Layer 3 of a small transformer language model trained on English Wikipedia (10 layers, counted from 0, width 128).
A neuron adds its activation times its output weights to the MLP's output. To switch it off is to set its activation to zero at one token and run the rest of the model.

Output weights of the MLP neurons that the questions are about. A number n stands for (n - 500) times 0.00082.
n34: 397 503 594 445 601 293 413 487 470 413 660 648 426 582 671 471 468 457 535 641 482 500 522 462 704 447 418 611 665 640 654 472 483 503 514 324 524 491 608 523 576 599 623 447 649 540 463 455 722 461 351 526 535 536 681 333 504 629 554 598 566 440 703 362 412 518 669 456 375 418 389 379 382 377 437 375 459 439 609 503 516 562 650 547 408 456 444 513 524 452 675 413 427 457 483 486 404 484 482 549 470 378 477 526 488 405 472 476 565 559 514 311 390 515 469 548 479 484 565 426 719 494 404 611 350 596 488 578
n45: 407 330 571 569 610 628 558 279 569 437 573 443 527 508 535 576 337 390 459 480 362 617 554 387 302 623 627 293 542 488 469 515 436 445 480 486 671 537 418 533 294 526 572 489 511 467 600 596 437 356 418 585 456 275 596 521 530 467 480 550 606 585 485 422 374 234 524 556 473 611 469 564 470 522 419 394 470 643 474 566 421 495 488 565 673 630 470 653 566 356 681 494 423 464 550 419 627 407 577 565 516 534 408 384 509 555 399 617 429 656 295 411 556 462 488 608 344 503 494 461 795 527 584 422 489 511 533 554
n68: 563 524 515 523 430 453 573 544 492 374 343 446 438 617 498 503 533 412 419 629 503 559 438 615 503 494 581 405 394 314 466 488 437 577 554 508 532 398 492 293 482 507 471 511 553 635 673 444 492 529 460 397 706 469 448 493 428 380 448 623 447 606 303 409 471 506 528 415 602 516 479 508 539 440 666 528 508 527 323 575 443 409 404 344 575 578 412 433 479 610 533 428 600 423 426 556 583 443 686 458 472 544 294 495 525 575 553 482 413 404 390 195 417 528 446 467 585 476 551 489 205 489 357 305 492 544 538 587
n84: 479 568 464 487 562 451 269 706 327 550 381 548 430 583 392 451 488 500 414 560 495 483 485 454 698 500 476 486 618 356 514 574 389 646 403 466 342 406 582 458 390 467 495 720 437 489 550 482 460 461 367 565 452 462 455 533 690 497 617 632 383 264 422 416 584 354 549 415 609 457 489 537 522 422 568 453 369 456 741 653 467 369 497 371 578 491 412 401 625 537 444 454 442 559 426 585 320 553 452 578 473 643 554 568 353 658 525 435 536 521 403 555 600 431 410 503 547 633 623 560 661 524 347 527 462 521 416 362
n94: 493 405 508 451 640 517 481 471 364 430 441 464 374 491 548 515 557 604 528 398 488 466 624 493 633 497 410 505 500 495 638 555 553 607 582 440 588 378 397 569 445 509 500 351 432 424 319 516 541 465 532 563 543 473 515 482 518 438 238 570 625 585 497 577 575 465 580 520 487 527 374 676 645 495 485 424 487 475 780 570 569 476 469 547 555 575 307 567 464 457 851 405 540 507 476 809 402 555 575 543 459 425 491 460 510 594 473 542 541 445 413 502 446 456 462 304 435 738 487 519 451 611 512 626 464 386 507 495
n98: 445 516 561 570 549 487 483 596 445 642 488 472 387 398 573 558 580 522 578 423 355 421 642 427 520 464 451 530 634 372 487 471 401 551 621 443 419 450 442 577 417 483 368 503 556 518 581 482 613 447 516 681 690 537 560 475 651 520 679 526 397 455 650 553 483 615 472 439 418 352 460 514 508 516 391 389 584 381 427 535 431 544 445 611 264 358 599 503 467 513 862 384 511 372 595 573 369 538 428 576 459 463 535 508 475 337 492 500 448 548 390 642 285 358 649 316 630 527 425 455 516 691 553 529 440 587 500 549
n116: 559 505 562 533 479 380 531 709 543 429 393 589 365 458 551 520 327 500 251 664 492 577 512 386 518 588 407 450 468 574 449 495 550 526 579 379 670 533 422 635 447 661 635 413 510 440 602 510 594 421 574 556 565 641 561 462 512 518 270 542 610 262 488 469 521 485 562 468 451 396 627 775 505 540 409 636 494 465 337 620 553 466 601 416 471 540 563 461 455 560 725 506 492 406 645 389 442 615 435 453 641 548 540 528 432 487 634 549 500 324 481 423 551 310 464 584 442 503 549 369 346 578 518 533 542 581 338 537
n127: 613 603 621 283 656 527 445 468 261 550 560 615 350 492 516 417 475 529 385 497 621 533 479 557 414 476 503 352 421 654 588 459 392 536 562 425 517 287 417 396 629 766 548 649 491 432 725 550 577 599 463 616 435 485 525 658 560 737 315 584 619 507 323 430 373 543 497 540 585 569 426 500 539 524 368 569 672 528 713 616 423 467 522 445 725 526 562 571 527 571 572 516 432 604 414 431 559 497 466 537 681 660 529 604 497 593 619 622 514 798 568 350 513 348 578 336 562 428 578 612 443 526 438 422 542 630 500 467
n131: 735 503 652 521 328 439 432 418 371 452 456 323 636 572 512 422 631 414 567 440 463 565 466 467 452 422 508 506 410 442 399 510 445 565 424 353 415 534 414 435 557 503 647 472 614 586 591 529 449 606 660 437 508 347 423 526 538 505 549 656 547 587 603 595 533 503 701 544 515 571 647 610 645 560 420 527 388 431 504 513 448 261 537 486 380 614 547 543 581 511 430 433 494 540 683 178 650 616 530 462 422 606 365 486 544 467 544 426 627 497 413 582 659 491 585 631 615 406 426 335 496 500 567 549 555 538 530 387
n160: 451 529 386 459 409 626 571 527 452 228 615 536 639 676 474 431 459 279 440 428 612 479 387 634 500 351 528 580 410 385 551 539 566 452 342 415 481 529 561 544 466 689 435 737 263 589 462 665 520 448 535 374 528 360 431 470 448 388 259 500 451 565 440 398 383 519 524 595 441 568 578 629 463 517 390 509 344 506 432 503 419 534 377 434 469 391 617 500 492 545 396 563 506 478 529 432 285 511 421 633 380 462 470 634 287 426 503 350 549 478 398 387 509 716 376 604 617 467 429 586 487 310 486 455 449 572 487 399
n173: 618 492 665 543 547 497 482 556 586 430 480 426 542 598 389 533 500 429 395 415 615 373 461 534 472 542 414 497 360 550 343 631 500 556 433 511 532 415 622 308 619 572 570 524 541 429 462 669 590 540 444 525 402 461 489 587 492 497 820 544 487 489 468 270 451 523 589 635 636 547 524 492 367 427 612 497 553 524 549 435 653 404 437 545 417 433 480 479 567 497 587 644 610 662 489 523 414 497 599 449 518 429 718 478 520 513 355 397 483 494 680 505 423 338 508 602 531 637 454 621 827 414 429 488 565 528 624 380
n176: 562 636 485 611 438 451 523 719 381 642 568 402 506 472 517 705 444 565 749 432 631 407 356 519 532 414 675 410 441 451 446 498 511 508 472 441 327 491 642 484 358 472 489 506 649 471 464 409 521 522 552 612 540 576 514 377 360 632 33 457 560 491 437 461 515 554 477 467 609 495 497 395 667 460 632 441 384 708 529 626 615 660 503 710 535 569 515 497 519 529 513 537 586 452 535 507 698 508 464 460 516 452 505 486 431 559 519 482 395 442 425 662 474 451 492 483 328 398 475 495 521 612 431 537 578 381 318 529
n230: 461 555 585 419 430 577 346 536 582 332 533 553 500 370 552 652 569 440 434 566 406 614 519 457 455 689 440 641 604 558 342 632 423 586 581 719 584 600 442 394 403 405 465 399 579 561 438 413 350 556 391 419 484 601 654 611 629 481 598 459 585 524 479 434 461 302 656 605 627 557 456 517 389 413 540 592 488 503 655 375 580 478 366 745 543 355 509 540 578 439 561 526 391 516 437 675 714 388 473 454 540 464 503 404 488 376 637 450 425 459 458 545 414 503 511 552 688 425 537 349 641 512 543 561 465 370 493 436
n275: 328 413 353 500 500 402 438 506 473 542 243 442 365 310 498 491 510 463 405 469 391 532 509 597 608 497 473 579 603 575 473 562 489 601 569 452 521 382 484 417 430 577 425 372 497 434 506 461 444 544 453 586 527 557 407 601 360 516 974 384 560 423 500 620 617 566 583 319 220 562 517 460 449 581 494 512 462 547 464 490 302 556 375 429 473 376 690 516 439 450 435 420 625 516 596 500 624 444 356 518 532 495 485 390 486 551 372 521 495 477 600 550 483 627 683 527 623 481 458 590 224 580 558 302 357 550 557 532
n291: 531 532 393 690 581 572 469 512 542 508 428 502 481 535 630 594 563 516 545 541 543 388 618 611 403 416 436 616 551 487 552 507 479 639 431 439 465 561 563 441 500 434 581 431 579 599 556 474 378 480 561 495 393 507 567 561 783 459 170 510 493 519 571 510 511 426 369 397 548 549 447 463 552 424 626 538 572 467 408 417 516 451 505 487 507 537 529 558 490 626 248 521 464 549 700 606 465 644 618 468 381 411 589 425 511 620 502 358 575 607 327 560 578 429 236 541 564 604 490 604 244 619 454 533 571 522 410 476
n318: 468 405 657 505 459 366 572 441 367 600 510 500 428 648 503 520 432 485 462 451 516 342 638 475 465 364 464 471 557 524 361 368 319 582 480 471 368 683 407 382 451 408 461 520 707 432 672 452 459 452 452 652 661 361 454 653 394 391 440 400 441 530 408 572 614 427 685 466 377 434 438 477 503 428 462 663 506 489 331 648 453 459 445 531 470 323 629 650 522 500 619 556 375 544 534 374 427 650 448 518 514 327 613 442 405 530 424 394 432 575 597 403 436 556 586 406 641 380 411 352 444 521 549 413 666 584 381 419

Each question names a token from some text and the token that comes next. It shows the activations a of the neurons there, in the order above. A number n stands for (n - 500) times 0.024.

Then comes g, the gradient of the next token's log-probability with respect to the MLP's output, scaled to length 1. A neuron's effect is roughly proportional to its activation times (output weights . g). A number n stands for (n - 500) times 0.0008.

" to", then " pass"
a: 497 506 481 506 490 528 500 517 498 497 494 512 598 490 501 498
g: 324 396 617 395 490 406 546 521 533 378 627 714 578 427 690 572 457 464 452 321 466 384 473 360 474 556 427 603 464 330 506 343 161 495 568 610 577 704 408 452 557 420 576 289 662 529 530 603 565 530 444 687 362 317 463 476 330 428 532 633 520 493 479 511 592 383 736 486 491 467 605 437 683 476 437 556 517 407 401 592 428 425 436 533 572 526 427 592 475 680 427 473 362 407 313 509 489 376 581 445 532 315 263 506 417 486 497 230 548 399 396 395 559 525 455 568 748 525 270 226 598 499 496 392 523 550 578 556
Switching off which neuron hurts the next token most? n230

"lan", then "ets"
a: 501 473 525 497 504 435 494 501 488 500 507 502 512 512 500 500
g: 562 645 417 343 718 482 526 724 302 555 488 420 477 570 336 581 651 588 471 586 487 499 643 640 577 585 506 654 473 467 396 393 523 561 334 697 673 441 566 401 453 674 741 656 337 525 430 308 386 543 372 590 501 467 491 629 540 694 631 533 367 508 440 102 455 677 447 557 526 576 520 580 704 510 641 371 314 482 589 651 364 471 363 493 507 322 526 524 543 474 506 396 570 378 467 443 514 375 394 563 436 364 366 628 496 504 432 430 456 366 417 564 548 541 439 552 289 508 588 505 589 552 614 507 740 532 438 540
Which two neurons, each switched off alone, lower its probability most, in order? n68, n45

"ines", then " in"
a: 500 499 483 498 484 499 543 519 501 510 488 500 501 511 510 482
g: 503 645 608 434 369 612 418 608 644 417 425 776 498 397 531 512 565 384 481 742 294 348 490 416 418 578 502 444 442 413 520 442 364 473 364 613 437 490 394 459 560 542 340 407 522 416 667 393 537 559 463 466 552 692 398 493 486 591 574 709 522 402 537 657 523 412 530 336 497 496 578 584 471 530 225 600 501 421 500 391 608 523 586 359 495 542 404 860 667 400 577 514 415 545 481 391 483 456 437 617 583 461 797 298 532 533 598 642 531 523 364 547 220 399 512 546 642 446 550 416 639 395 649 554 533 313 342 364
Switching off which neuron hurts the next token most? n116

")", then " |"
a: 509 504 497 486 452 502 479 508 466 500 486 505 521 497 604 499
g: 405 520 608 660 246 552 532 560 538 454 588 508 364 443 525 608 490 695 348 369 434 581 358 578 309 439 651 362 482 481 568 407 443 295 467 597 826 676 615 515 344 523 583 381 534 584 450 715 478 516 493 439 582 484 455 527 410 450 589 732 64 557 430 451 429 487 513 553 593 443 493 446 461 553 541 354 574 763 427 563 593 533 416 492 488 429 521 540 478 306 535 485 529 587 479 433 549 596 437 607 555 426 521 565 361 503 366 491 442 518 540 649 494 525 370 247 571 409 249 329 605 448 595 570 660 675 549 472
Which neuron, switched off, raises the next token's probability most? n291

" was", then " a"
a: 499 502 488 494 442 496 515 493 502 497 494 491 501 480 460 504
g: 505 535 637 325 575 279 625 516 661 792 544 464 557 749 247 458 728 546 523 421 444 438 473 475 596 253 553 508 274 519 581 584 546 602 563 567 377 601 567 390 528 551 787 517 490 414 428 460 446 545 542 606 570 414 532 525 615 607 620 484 582 544 722 524 586 543 312 627 507 376 468 484 576 514 245 614 480 356 571 511 397 428 568 360 560 611 484 689 614 352 536 419 400 374 408 528 553 400 414 362 539 579 491 582 499 606 459 653 445 289 629 371 643 613 502 627 572 524 621 534 544 481 503 249 580 489 538 349
Switching off which neuron hurts the next token most? n291

"mi", then ","
a: 500 496 656 497 501 495 514 515 502 499 505 554 511 505 505 506
g: 446 327 632 729 342 491 526 405 405 357 478 475 388 501 520 337 491 603 380 502 374 512 487 514 438 306 478 421 548 675 420 522 377 436 528 430 513 617 440 639 390 257 478 568 542 450 742 494 588 735 561 467 334 491 696 258 465 435 364 478 657 518 606 534 439 368 502 572 362 526 517 485 416 398 526 722 465 276 344 612 480 555 412 250 620 684 444 485 378 575 621 672 521 383 479 505 583 586 438 704 566 603 507 520 448 339 475 598 673 458 679 418 353 552 356 504 554 559 500 380 318 729 415 493 371 526 479 543
Which two neurons, each switched off alone, lower its probability most, in order? n68, n116

" ", then "~"
a: 499 500 500 494 527 560 493 495 492 509 492 502 501 497 504 499
g: 645 536 657 546 429 473 516 611 494 346 677 515 517 336 567 354 509 520 574 397 319 509 312 485 485 616 463 435 375 485 527 569 298 469 461 350 394 453 460 548 467 579 599 420 621 723 657 559 626 578 255 669 642 356 623 437 326 390 740 431 592 464 439 453 511 492 445 412 615 465 292 605 608 424 418 705 445 535 342 553 393 525 466 405 455 296 360 498 428 585 502 437 396 539 442 633 437 527 587 581 402 642 650 573 671 211 484 550 616 583 455 659 456 556 352 545 440 380 416 527 572 338 460 715 631 432 569 260
Which neuron, switched off, raises the next token's probability most? n94

" ", then "0"
a: 503 493 498 515 298 501 488 505 470 503 501 505 500 511 497 503
g: 392 394 638 462 632 473 745 599 778 316 406 499 306 580 570 393 467 561 393 360 547 615 426 287 505 651 412 522 498 566 461 259 355 271 618 452 448 439 322 364 494 288 368 590 656 530 500 453 576 617 555 563 442 407 613 457 634 416 586 305 399 432 589 449 367 499 531 456 392 477 485 435 585 571 470 563 419 521 522 492 295 574 632 546 349 384 565 809 588 445 480 546 471 395 525 446 423 390 551 401 485 205 588 303 461 467 411 474 647 645 602 620 460 347 528 498 399 498 407 611 471 579 631 650 456 574 610 521
Which neuron, switched off, raises the next token's probability most? n84

"utt", then "ie"
a: 497 490 501 504 511 502 500 502 495 512 496 565 497 507 506 544
g: 575 550 306 522 520 515 428 418 625 445 501 558 468 336 350 446 558 577 456 505 383 613 549 680 640 463 509 430 532 345 451 700 661 345 590 481 644 397 324 476 440 693 366 478 519 669 568 570 441 485 419 645 526 472 414 474 416 432 578 474 386 477 684 519 728 723 635 397 773 484 439 428 505 589 502 433 709 795 491 442 414 373 567 410 454 639 358 450 560 545 484 644 581 437 608 403 433 590 523 548 688 318 599 545 400 559 523 514 396 738 532 686 445 392 718 336 452 511 497 463 315 653 629 578 490 390 386 339
Which neuron, switched off, raises the next token's probability most? n318

" |", then " −"
a: 512 509 490 499 262 479 509 524 500 500 499 507 501 503 505 500
g: 398 505 404 669 506 461 553 489 601 281 472 576 425 240 758 571 411 751 565 440 500 315 330 787 580 478 366 531 316 481 564 580 602 463 473 547 516 567 400 313 532 456 694 390 581 402 401 539 298 346 385 512 464 414 399 536 433 689 585 796 591 530 532 710 446 495 568 504 554 577 459 524 592 461 590 409 527 435 487 514 590 633 629 511 546 365 438 446 553 481 420 698 495 609 585 563 444 634 647 370 439 629 429 538 528 649 539 458 509 500 544 712 660 473 625 546 609 574 429 419 506 279 487 555 726 567 548 695
Switching off which neuron hurts the next token most? n98

"3", then "."
a: 505 517 501 490 536 490 505 496 507 514 487 511 502 491 496 499
g: 405 498 329 703 530 417 435 645 547 584 527 559 385 513 619 526 202 474 559 550 740 467 473 592 553 629 300 366 484 429 613 392 401 604 502 491 625 375 467 578 469 492 370 489 450 547 534 206 257 320 350 581 482 658 343 535 536 509 484 610 500 353 457 485 536 519 575 483 448 471 665 630 376 468 576 358 590 484 605 620 421 659 314 522 538 492 736 313 596 569 568 486 449 577 587 591 479 506 641 483 190 449 308 527 405 548 339 379 646 377 450 514 511 565 619 446 438 677 485 444 341 374 479 485 263 575 443 610
Which two neurons, each switched off alone, lower its probability most, in order? n94, n173

" has", then " her"
a: 497 498 517 497 434 488 521 504 504 493 493 502 502 453 497 506
g: 533 494 653 448 411 425 280 370 327 692 508 539 419 645 412 474 535 521 578 428 614 554 572 523 423 265 543 400 493 685 530 504 616 517 300 566 699 220 587 515 458 561 578 655 537 605 454 594 649 755 771 493 681 429 616 454 569 442 491 526 388 505 595 518 454 498 611 605 394 462 539 585 466 595 507 626 653 437 397 539 369 604 471 470 645 409 485 758 360 568 590 685 689 566 557 450 546 654 472 729 692 618 646 499 532 435 484 309 717 512 566 483 427 538 472 507 409 611 584 641 398 354 504 452 451 455 541 323
Which neuron, switched off, raises the next token's probability most? n94

" couple", then " are"
a: 511 486 490 502 501 480 488 497 507 498 495 495 509 487 499 500
g: 505 761 485 610 482 393 358 566 383 652 749 590 449 503 576 707 448 440 567 608 585 605 490 676 674 472 584 442 657 650 492 571 423 651 433 702 646 513 534 542 675 474 518 444 634 361 442 561 520 580 540 472 538 644 554 549 532 592 545 383 625 405 457 471 365 604 492 706 573 558 484 624 571 467 516 478 639 617 389 335 516 602 532 758 656 393 450 619 413 609 657 678 713 703 507 518 532 303 571 462 442 460 493 346 373 592 458 228 435 597 467 392 601 317 466 434 499 431 425 592 597 509 228 449 460 488 428 345
Switching off which neuron hurts the next token most? n230

"ica", then " H"
a: 498 490 589 487 504 499 567 510 495 507 145 505 499 500 467 498
g: 564 525 415 749 479 595 528 359 461 574 590 467 695 328 388 396 595 638 551 523 589 558 550 590 392 510 545 493 488 452 313 560 378 703 479 525 422 554 570 411 384 520 561 699 518 454 517 480 435 709 506 509 420 183 314 487 555 582 527 286 587 362 580 165 483 567 384 486 522 370 518 446 654 651 582 530 541 513 474 622 372 401 470 434 446 426 504 448 618 494 426 339 354 605 553 596 379 469 404 475 478 664 473 243 480 567 628 661 409 442 697 668 725 597 403 470 454 318 640 358 641 627 634 562 383 510 421 479
Switching off which neuron hurts the next token most? n173

" lead", then " actress"
a: 516 500 492 493 497 493 499 614 505 496 483 514 504 515 506 494
g: 453 342 508 319 504 438 319 682 552 615 564 462 361 698 478 465 584 463 774 395 366 754 549 580 412 580 459 420 554 594 522 549 442 476 307 561 476 216 515 401 474 496 414 583 400 498 634 552 398 557 444 315 364 585 529 557 582 499 461 506 481 502 562 410 352 698 492 450 480 525 541 521 164 627 516 240 452 439 475 566 568 419 380 515 482 711 538 661 597 521 367 428 747 545 452 450 458 533 394 313 422 392 605 587 558 744 527 553 635 382 293 602 407 517 392 549 489 510 568 417 350 489 597 369 582 496 299 441
Switching off which neuron hurts the next token most? n127

".", then " ("
a: 481 494 481 514 513 494 493 505 506 492 497 519 487 766 494 505
g: 544 491 534 543 688 363 532 413 664 701 505 389 519 411 769 557 459 478 483 532 335 593 552 495 537 497 480 349 398 502 447 449 408 431 617 557 591 296 394 380 576 342 522 348 563 400 552 353 581 572 617 461 493 383 677 328 371 598 569 431 431 390 360 500 640 257 597 591 507 571 345 469 350 391 362 571 464 551 309 445 424 507 416 541 479 655 542 703 522 714 415 498 643 435 456 462 432 679 539 741 599 384 559 328 327 521 693 543 281 411 518 512 383 596 396 515 720 484 584 639 318 343 549 421 577 557 388 594
Switching off which neuron hurts the next token most? n275

" His", then "l"
a: 496 521 494 498 488 546 529 496 491 515 505 514 522 495 511 529
g: 469 386 288 585 645 614 512 547 502 352 480 518 619 500 578 318 450 663 656 400 477 323 478 473 433 628 513 442 576 282 551 442 568 315 501 435 747 338 364 668 567 473 568 547 359 454 366 495 331 487 611 632 430 374 611 397 404 457 595 510 317 509 572 537 645 442 470 529 566 556 408 472 220 665 589 559 365 544 427 501 623 523 434 570 361 490 484 434 538 534 375 489 520 513 531 417 229 414 521 588 506 135 631 340 510 510 415 708 370 701 540 595 407 675 465 471 449 377 673 283 593 488 532 473 484 474 442 629
Which neuron, switched off, raises the next token's probability most? n116

" is", then " he"
a: 503 504 482 491 467 496 529 502 499 497 495 494 499 439 461 535
g: 407 505 495 419 504 459 599 546 544 595 502 393 159 201 523 381 429 380 411 434 462 582 462 636 567 574 462 418 466 391 567 479 301 507 389 375 507 683 459 596 534 470 459 588 369 400 527 556 749 349 483 662 634 564 504 560 563 612 399 665 681 559 458 464 531 325 411 667 486 413 545 423 536 565 513 591 632 498 530 402 562 656 533 333 562 414 495 514 670 433 463 597 458 462 630 539 484 475 506 234 553 730 461 690 295 412 534 702 530 429 562 390 724 579 347 388 556 447 574 595 599 420 299 369 720 633 444 373
Switching off which neuron hurts the next token most? n116

" |", then " "
a: 511 515 490 499 327 488 505 527 498 500 496 507 501 503 510 500
g: 571 323 408 629 371 443 574 397 537 508 547 359 372 425 687 256 526 534 486 529 706 430 312 509 578 335 333 695 532 604 384 677 306 383 500 440 310 450 465 604 441 485 552 536 666 470 364 609 284 569 586 373 508 448 497 808 532 338 549 462 355 396 570 672 397 777 489 501 550 529 428 184 396 374 600 679 445 596 455 570 503 437 435 475 437 474 428 497 439 548 604 525 617 397 620 520 542 358 532 393 458 428 372 604 397 311 416 652 572 540 609 402 591 508 624 419 563 402 565 490 626 373 508 364 527 516 415 456
Switching off which neuron hurts the next token most? n94

"-", then " Dan"
a: 498 499 502 499 108 481 497 502 497 509 502 501 500 499 499 499
g: 586 614 641 434 545 437 407 654 529 719 678 646 354 673 455 428 593 586 600 512 736 411 599 542 516 526 637 423 466 522 653 541 505 534 752 560 297 548 530 503 547 539 396 544 369 644 473 505 672 532 559 508 479 523 402 587 570 437 468 579 495 463 486 450 560 518 360 466 485 530 409 525 540 685 731 427 449 360 416 244 382 669 738 596 457 734 598 537 374 360 535 578 511 484 175 341 353 573 469 628 451 462 526 587 421 458 452 511 551 380 542 584 462 425 664 556 552 475 724 308 513 534 612 413 448 626 700 725
Switching off which neuron hurts the next token most? n94

"ar", then "\n"
a: 507 505 501 500 492 501 497 487 544 507 491 627 497 484 498 498
g: 632 543 493 614 540 434 593 323 597 438 637 431 557 588 500 472 511 490 445 335 370 420 628 369 519 585 445 283 439 472 492 430 495 525 534 624 478 578 584 614 588 668 396 418 748 431 692 591 371 554 378 620 376 578 424 278 616 400 506 249 636 549 504 366 416 545 635 390 653 671 669 404 439 480 450 607 481 656 429 656 552 594 526 452 538 692 614 525 300 583 547 702 500 438 414 569 588 709 301 324 454 404 533 432 693 534 699 587 407 458 436 475 656 613 479 517 510 439 639 353 606 567 379 636 284 494 427 651
Switching off which neuron hurts the next token most? n176

" and", then " developed"
a: 500 500 487 500 278 484 491 472 493 498 500 511 518 496 532 505
g: 523 699 238 367 542 471 399 534 594 582 536 465 550 551 435 432 617 529 562 295 722 729 594 503 427 595 477 534 461 459 480 464 450 552 589 562 634 608 564 594 347 414 663 421 543 691 551 420 447 527 382 477 486 427 441 327 255 534 618 504 565 453 521 555 750 568 458 590 568 569 510 506 536 540 452 399 367 779 363 467 519 586 576 524 687 553 329 608 346 467 488 415 518 533 440 549 431 365 497 492 619 500 354 533 423 332 213 440 411 460 661 842 332 604 298 530 582 596 419 262 535 634 458 473 474 432 374 520
Switching off which neuron hurts the next token most? n127

" L", then "ad"
a: 477 518 486 502 506 413 492 496 516 523 504 500 484 503 500 509
g: 416 496 361 565 704 429 434 445 495 530 411 461 252 316 402 685 595 513 670 407 479 473 388 403 439 425 431 439 583 326 526 590 474 384 590 539 576 443 306 536 499 338 374 507 641 504 586 681 388 682 400 455 556 662 659 418 505 634 537 586 452 403 326 535 417 353 391 555 546 577 465 499 395 460 523 531 618 510 504 526 587 444 521 334 475 534 531 645 617 496 377 508 507 679 345 462 524 274 591 297 515 655 640 191 433 630 393 223 586 517 512 715 416 375 628 389 710 561 454 482 469 743 531 532 548 364 454 400
Switching off which neuron hurts the next token most? n34

" ch", then "ance"
a: 499 493 491 506 472 586 500 503 490 507 484 509 513 503 499 486
g: 602 569 539 612 683 490 530 727 574 307 279 580 358 366 681 405 474 638 367 421 476 548 495 457 395 332 409 639 594 472 503 705 447 337 519 392 582 626 484 633 409 480 422 564 341 515 478 549 528 547 521 519 449 381 654 473 557 619 461 471 337 662 501 427 499 562 367 491 400 526 476 422 573 468 579 554 390 483 547 357 338 613 570 351 396 375 478 557 460 479 521 691 541 540 624 523 527 541 823 393 397 497 526 456 778 427 512 420 579 556 478 248 643 640 550 456 541 414 447 685 620 679 491 392 888 607 535 464
Switching off which neuron hurts the next token most? n98

" g", then "ig"
a: 505 478 499 498 487 582 494 508 514 504 495 507 508 498 517 546
g: 487 524 464 554 467 680 357 607 537 619 311 530 348 407 521 431 540 523 404 675 487 575 551 378 218 423 440 464 757 527 575 408 379 666 408 451 600 477 635 528 461 348 558 619 515 245 347 374 636 437 488 528 564 417 488 565 529 559 529 530 535 542 625 405 606 369 518 464 418 500 506 646 618 591 272 399 335 647 476 293 561 658 652 432 624 587 484 555 524 389 527 337 587 570 547 378 601 493 671 379 475 495 658 589 680 310 604 515 466 729 526 667 628 422 371 484 672 413 509 503 574 662 646 251 535 378 459 361
Which neuron, switched off, raises the next token's probability most? n45

"m", then "ith"
a: 499 480 510 495 502 485 499 496 495 602 489 492 500 495 501 565
g: 304 612 506 760 662 448 533 579 281 369 374 501 454 638 633 553 407 579 358 575 401 621 363 649 512 351 475 463 519 517 304 627 385 479 379 276 517 648 637 484 578 486 500 327 491 607 577 517 510 342 603 289 313 515 517 462 450 297 475 470 414 408 414 376 463 626 553 600 638 471 393 510 612 306 488 497 424 564 440 491 404 608 448 650 409 665 457 711 482 467 487 464 400 499 624 580 517 519 251 809 489 612 371 422 400 562 561 615 408 417 511 541 500 604 721 592 553 539 579 723 457 302 579 453 554 545 395 537
Switching off which neuron hurts the next token most? n160

"eck", then " Ob"
a: 338 510 516 505 498 486 509 490 500 495 494 493 507 493 503 493
g: 309 278 659 539 463 623 344 524 589 454 364 617 297 466 528 566 309 403 399 371 540 388 443 374 556 438 616 329 394 440 219 573 585 585 608 585 479 674 506 434 547 523 283 655 542 553 581 538 422 457 321 460 390 343 467 539 693 430 451 330 583 483 483 638 497 569 508 466 406 480 716 616 788 436 359 447 391 461 435 492 274 503 377 455 393 598 381 569 573 649 516 368 261 473 438 367 531 526 601 557 491 547 524 611 301 460 623 604 487 576 290 575 380 538 513 515 506 550 316 418 427 501 593 653 534 687 590 488
Switching off which neuron hurts the next token most? n34

" Steve", then " F"
a: 472 502 521 504 503 553 488 515 537 511 401 499 486 529 490 502
g: 255 500 235 381 337 563 534 341 573 433 600 200 556 608 503 573 573 676 436 571 639 407 757 324 543 583 542 878 351 514 580 402 600 417 532 570 424 544 307 465 425 453 541 503 601 539 543 514 429 315 603 527 569 501 572 489 495 496 442 484 633 507 444 596 541 673 534 325 530 503 414 525 683 502 376 570 509 712 398 405 395 343 693 490 514 518 328 389 542 426 443 384 566 607 670 426 486 421 572 499 538 637 600 544 521 376 605 330 501 357 374 446 471 469 465 417 516 561 479 356 443 559 450 597 367 736 542 314
Switching off which neuron hurts the next token most? n173

"ji", then " N"
a: 503 500 548 495 519 441 490 505 500 510 482 494 442 504 509 504
g: 423 528 552 432 294 688 254 511 537 719 519 610 526 649 580 389 523 581 448 571 494 605 416 597 409 611 458 343 600 508 494 520 537 353 242 537 343 466 605 533 471 529 317 359 531 713 609 448 385 670 466 505 608 539 502 533 628 534 497 546 619 520 727 528 606 590 362 333 303 524 251 509 621 585 580 474 431 504 428 507 355 375 503 552 399 424 494 636 686 396 488 606 378 563 362 461 582 499 429 488 393 821 497 619 429 541 471 444 617 548 421 504 586 706 296 570 541 503 461 552 627 394 551 408 672 382 790 532
Switching off which neuron hurts the next token most? n98